Layer 2 of a small transformer language model trained on English Wikipedia (14 layers, counted from 0, width 128).
A neuron's activation on a vector x is GELU(weights . x), where the dot is the dot product.

Input weights of the MLP neurons that the questions are about. A number n stands for n times 0.0052.
n25: -14 -18 -24 -38 -32 -56 9 -30 -20 -13 -47 9 34 15 -28 -69 -14 28 26 -1 -21 -25 6 -9 -12 6 7 -22 45 -30 32 4 4 49 3 -25 52 29 11 -32 -22 -5 -25 -47 60 -24 29 20 29 -42 11 38 -36 -11 -34 8 -28 33 12 -61 31 14 -25 48 36 24 29 -21 7 -4 48 -21 23 -24 25 7 -47 -3 0 40 -18 40 8 -47 70 44 -20 -41 11 -31 -11 -29 3 15 20 -5 21 -9 47 -29 21 34 -58 -33 21 -15 37 41 1 36 -3 -12 10 -34 -12 26 -34 -5 -10 44 16 67 -9 -13 -29 82 27 -5
n88: 11 44 9 -8 26 31 1 12 26 28 -19 -30 11 56 1 -39 -50 -18 12 -7 -30 -31 14 -17 -41 20 -35 1 -42 32 40 -16 1 34 -12 -40 30 2 13 41 -16 -9 17 45 82 13 -15 -39 -72 -9 -10 -16 -9 -36 30 48 -20 -7 -3 21 12 -24 -8 70 5 2 -12 0 13 -11 -62 -60 -8 8 47 1 10 14 -26 40 -45 -2 19 -18 6 14 -36 4 -61 48 89 -53 -10 -1 18 -16 35 -43 -74 -29 -33 -7 -9 -23 -26 -12 29 11 29 1 -15 -24 -19 -25 6 51 -42 -58 35 52 -17 52 38 -4 -6 20 70 -13
n133: 81 -50 59 -12 53 -12 -35 -4 30 18 0 -44 9 3 -6 -12 -27 11 -34 -18 27 34 -40 -28 4 -12 -8 10 -34 28 -6 12 36 -14 -48 -29 7 37 -9 58 -90 -47 25 47 19 -22 -19 43 -6 48 -7 47 10 -34 10 15 95 1 12 28 -10 -26 3 44 9 -10 -51 6 -46 9 -14 -17 -78 2 30 27 -20 22 -6 -2 30 16 36 -21 20 22 -22 0 -35 -13 44 -58 -6 -7 7 57 -8 -82 -29 -25 24 -59 -7 -54 -60 -5 31 8 -39 33 -6 32 29 7 20 25 5 -35 -5 16 -71 -13 4 -25 -40 33 36 1
n208: 22 -40 48 -11 -7 -38 -22 52 9 -9 -6 -67 -18 -25 -89 33 -53 -51 -26 -9 11 40 -80 14 -14 -9 17 7 -6 -4 17 21 -20 -25 11 -10 37 65 -30 8 -11 9 -21 14 26 26 12 -13 27 -45 2 -29 -4 -28 26 6 21 58 74 -31 -23 12 -2 -17 -16 79 -60 30 -5 15 0 31 -32 19 20 -18 -5 7 -16 10 -8 -70 33 3 8 22 4 -33 -6 24 46 -32 -28 5 -11 8 10 -1 30 -3 -35 18 3 -21 -36 6 22 -7 11 -3 38 -10 67 -10 5 -27 -43 5 -43 26 21 10 -23 27 -16 40 1 -44
n294: 37 -40 -26 -1 -2 32 -5 -59 -9 -26 -2 -55 15 11 -13 -37 -9 -7 -22 49 13 -6 42 -5 16 9 45 -31 -13 -61 4 -9 7 9 54 -2 27 87 4 18 -31 -14 -74 19 20 0 -11 -49 10 -25 36 26 3 -7 -19 -5 82 37 4 7 11 23 23 -23 -21 26 -18 -14 60 -28 -31 -43 -47 -37 -39 -14 -49 36 -10 27 -3 -14 31 25 -40 -91 -92 -54 -18 -12 17 8 34 4 26 18 9 -19 -24 -30 -54 64 -4 -21 -6 2 39 -9 52 28 -28 27 27 -27 43 -65 37 11 19 -33 -6 -6 27 10 -16 48 10 21
n362: 25 -39 -44 -19 31 33 -50 9 31 33 -34 -35 -36 23 -56 -74 -17 35 -43 12 67 -57 2 17 15 0 27 -19 -19 6 21 15 15 -15 8 49 0 13 -1 -48 -27 14 -10 12 63 -20 -45 39 14 27 -16 -30 -2 4 -11 3 24 -4 -30 -22 70 21 12 -15 -7 -64 7 -62 28 -13 4 -72 2 30 20 -11 -22 20 -24 25 -13 44 28 -45 -15 11 -6 25 -64 -46 -1 -25 17 -3 32 18 0 15 4 46 -23 -21 -30 -47 -33 15 -5 0 -48 28 0 -2 14 24 18 21 7 1 -36 -12 0 28 -21 -34 18 32 50 10

Each question shows a token from some text and the vector x that enters the MLP there. A number n stands for n times 0.074.

"sp": 3 -8 -5 9 -18 7 11 4 -6 4 -6 13 1 10 -5 7 -2 -1 23 -13 11 22 4 9 1 -4 -12 15 -4 -5 -8 -38 -1 -3 12 -3 3 -4 -34 -8 12 -3 -14 -1 -6 -8 -7 -5 19 -6 1 -2 -1 7 -15 -29 7 -5 2 17 -1 -1 1 -1 -5 6 14 -9 -11 -4 4 14 -4 -8 -1 7 -8 3 -4 -2 -10 -4 -25 -1 -1 -1 0 -22 5 4 -7 12 12 -14 -6 -8 -1 3 -5 -2 3 10 5 7 -1 -1 31 -9 6 -2 -5 4 -10 -21 0 -1 1 2 -15 8 -4 5 6 0 19 13 -9 18
The most active neuron and its activation: n294, at about 1.3

"==": -14 1 4 -4 -10 -3 10 -14 -8 5 -1 -7 2 1 2 18 -6 -9 18 -14 -6 1 3 -10 9 -13 -10 3 7 2 -5 -58 -3 6 20 11 4 -5 -32 9 3 12 -14 5 3 7 -12 4 12 1 -5 -20 10 -1 -9 -10 5 1 3 -6 19 6 5 3 -2 4 6 -2 -4 -7 0 11 -4 18 9 15 4 5 -6 -1 0 -4 -29 -1 -14 11 -5 -1 -9 -1 8 4 8 1 -1 -1 -4 2 -2 1 -1 -2 7 10 -8 2 10 -19 2 -6 -23 0 1 -18 0 18 -1 2 -14 3 11 7 -8 1 10 14 -30 -2
The most active neuron and its activation: n208, at about 0.45

" for": 14 11 0 4 -5 -13 2 -5 7 7 -11 -13 6 -4 -1 11 -4 11 -4 -7 7 14 -7 3 17 -19 4 2 -1 10 -16 -81 -14 -8 16 4 4 0 -32 4 2 4 1 7 -18 0 -6 3 17 -9 2 -3 -5 1 -1 -24 18 -9 15 11 12 1 7 1 -11 -9 1 -1 -5 4 -2 -5 -4 0 17 7 9 2 -4 -2 5 1 -19 0 -3 0 -3 1 -7 -3 5 -3 6 -17 0 6 0 -4 -7 1 -6 11 18 -3 -5 9 2 0 9 1 -15 -6 -5 9 0 -6 -3 -2 12 2 -11 -4 -12 -4 6 12 -11 1
The two highest activations, in order: n133, n294

"ellow": 9 1 8 17 -5 3 5 -8 -2 4 -8 5 4 9 -1 3 3 -14 15 -8 -17 1 -7 -3 5 -24 4 -1 -13 16 -11 -44 -1 7 15 -1 -1 15 -35 -16 7 5 -6 -6 16 5 -21 0 3 6 -9 2 -10 -4 -1 3 -1 6 -5 21 7 1 -13 1 -6 -1 9 -9 0 16 1 -8 -2 7 3 23 1 -1 -2 -3 -5 3 -36 15 -15 -1 -4 -6 8 2 2 -8 17 -12 16 -2 -2 2 8 2 -5 2 15 3 -5 2 5 -4 1 7 -24 -4 4 6 0 3 -1 -3 -15 2 -2 12 -3 -6 2 13 -1 1
Which neuron lights up most? n88

"iance": -9 4 -6 0 9 -6 14 4 4 -6 21 4 -1 1 12 18 3 5 13 8 3 -10 19 -4 -4 -1 6 -3 -21 -9 -4 -8 -3 11 10 -24 12 6 -36 2 2 2 -1 1 -14 -15 -20 5 -1 -12 -2 -3 5 -6 4 -31 -11 -11 -2 2 -2 -6 5 1 2 8 -5 -16 -11 6 3 -3 -3 -4 -2 15 -15 -2 9 -2 3 11 -33 13 -2 4 -10 6 -5 -5 7 -4 -1 7 2 -19 6 -1 -1 1 -3 3 -4 2 5 7 26 -3 7 -2 -5 -5 -3 -4 0 12 -3 -6 -11 19 13 12 -10 -3 -2 11 6 0
The three highest activations, in order: n25, n88, n294

"umn": -6 -10 -1 4 -3 -4 9 8 10 -2 1 -7 5 17 1 2 -1 -2 -20 -10 3 3 -2 5 -4 6 -8 3 -18 -3 3 -34 -12 -6 12 8 3 -18 -35 0 7 5 4 -11 -5 -10 -6 9 10 8 -17 -11 3 -3 -16 -9 -2 -1 -2 -6 10 3 -2 -5 -7 6 -10 -12 3 6 -8 5 -17 6 1 17 -17 2 -4 -5 -2 7 -15 21 2 0 -6 -6 4 -3 6 13 1 1 7 -20 3 6 5 3 -9 10 -9 6 6 9 16 6 0 3 13 -11 -19 -14 0 -4 3 -4 -9 -6 5 5 8 5 31 18 13 6
Which neuron lights up most? n362

"9": -7 3 4 -7 -16 -1 9 -2 -3 3 -13 1 4 -2 3 8 4 -9 -4 -15 -10 11 2 1 -7 -13 -6 5 -26 -9 1 -39 0 11 11 -8 -7 -13 -30 -7 14 5 -4 4 4 2 -5 2 -5 5 -6 -4 7 -1 -3 -8 -5 1 1 3 1 1 -7 9 -8 -6 9 5 -2 4 0 14 -8 0 13 2 16 11 -12 0 10 -5 -28 10 23 -3 2 -5 14 -13 -2 7 14 -9 10 -5 4 22 2 4 -3 5 3 12 10 -2 1 -12 -7 7 -11 5 -15 -9 -1 -4 -6 -5 3 7 1 8 -3 -6 18 18 5 1
Which neuron lights up most? n25

"-": -6 1 -1 -8 -12 9 -3 -5 -4 5 -9 9 3 1 4 5 -1 -1 36 -7 14 4 -3 4 22 -1 5 -15 0 6 -1 -73 11 9 0 12 -1 -11 -37 -12 -2 3 3 -2 -16 5 -6 -2 6 9 -7 -12 -2 0 -1 9 -5 -14 1 3 6 0 7 -11 -9 -15 3 0 4 9 19 7 3 1 8 1 6 -1 4 2 0 -1 -21 10 5 2 -3 7 4 1 8 -4 23 -7 -10 -11 -7 10 -5 2 -2 6 4 -6 17 0 -19 8 -11 2 -8 -13 -1 8 0 6 3 -1 -15 8 -13 -4 -5 0 15 18 -8 -4
Which neuron lights up most? n362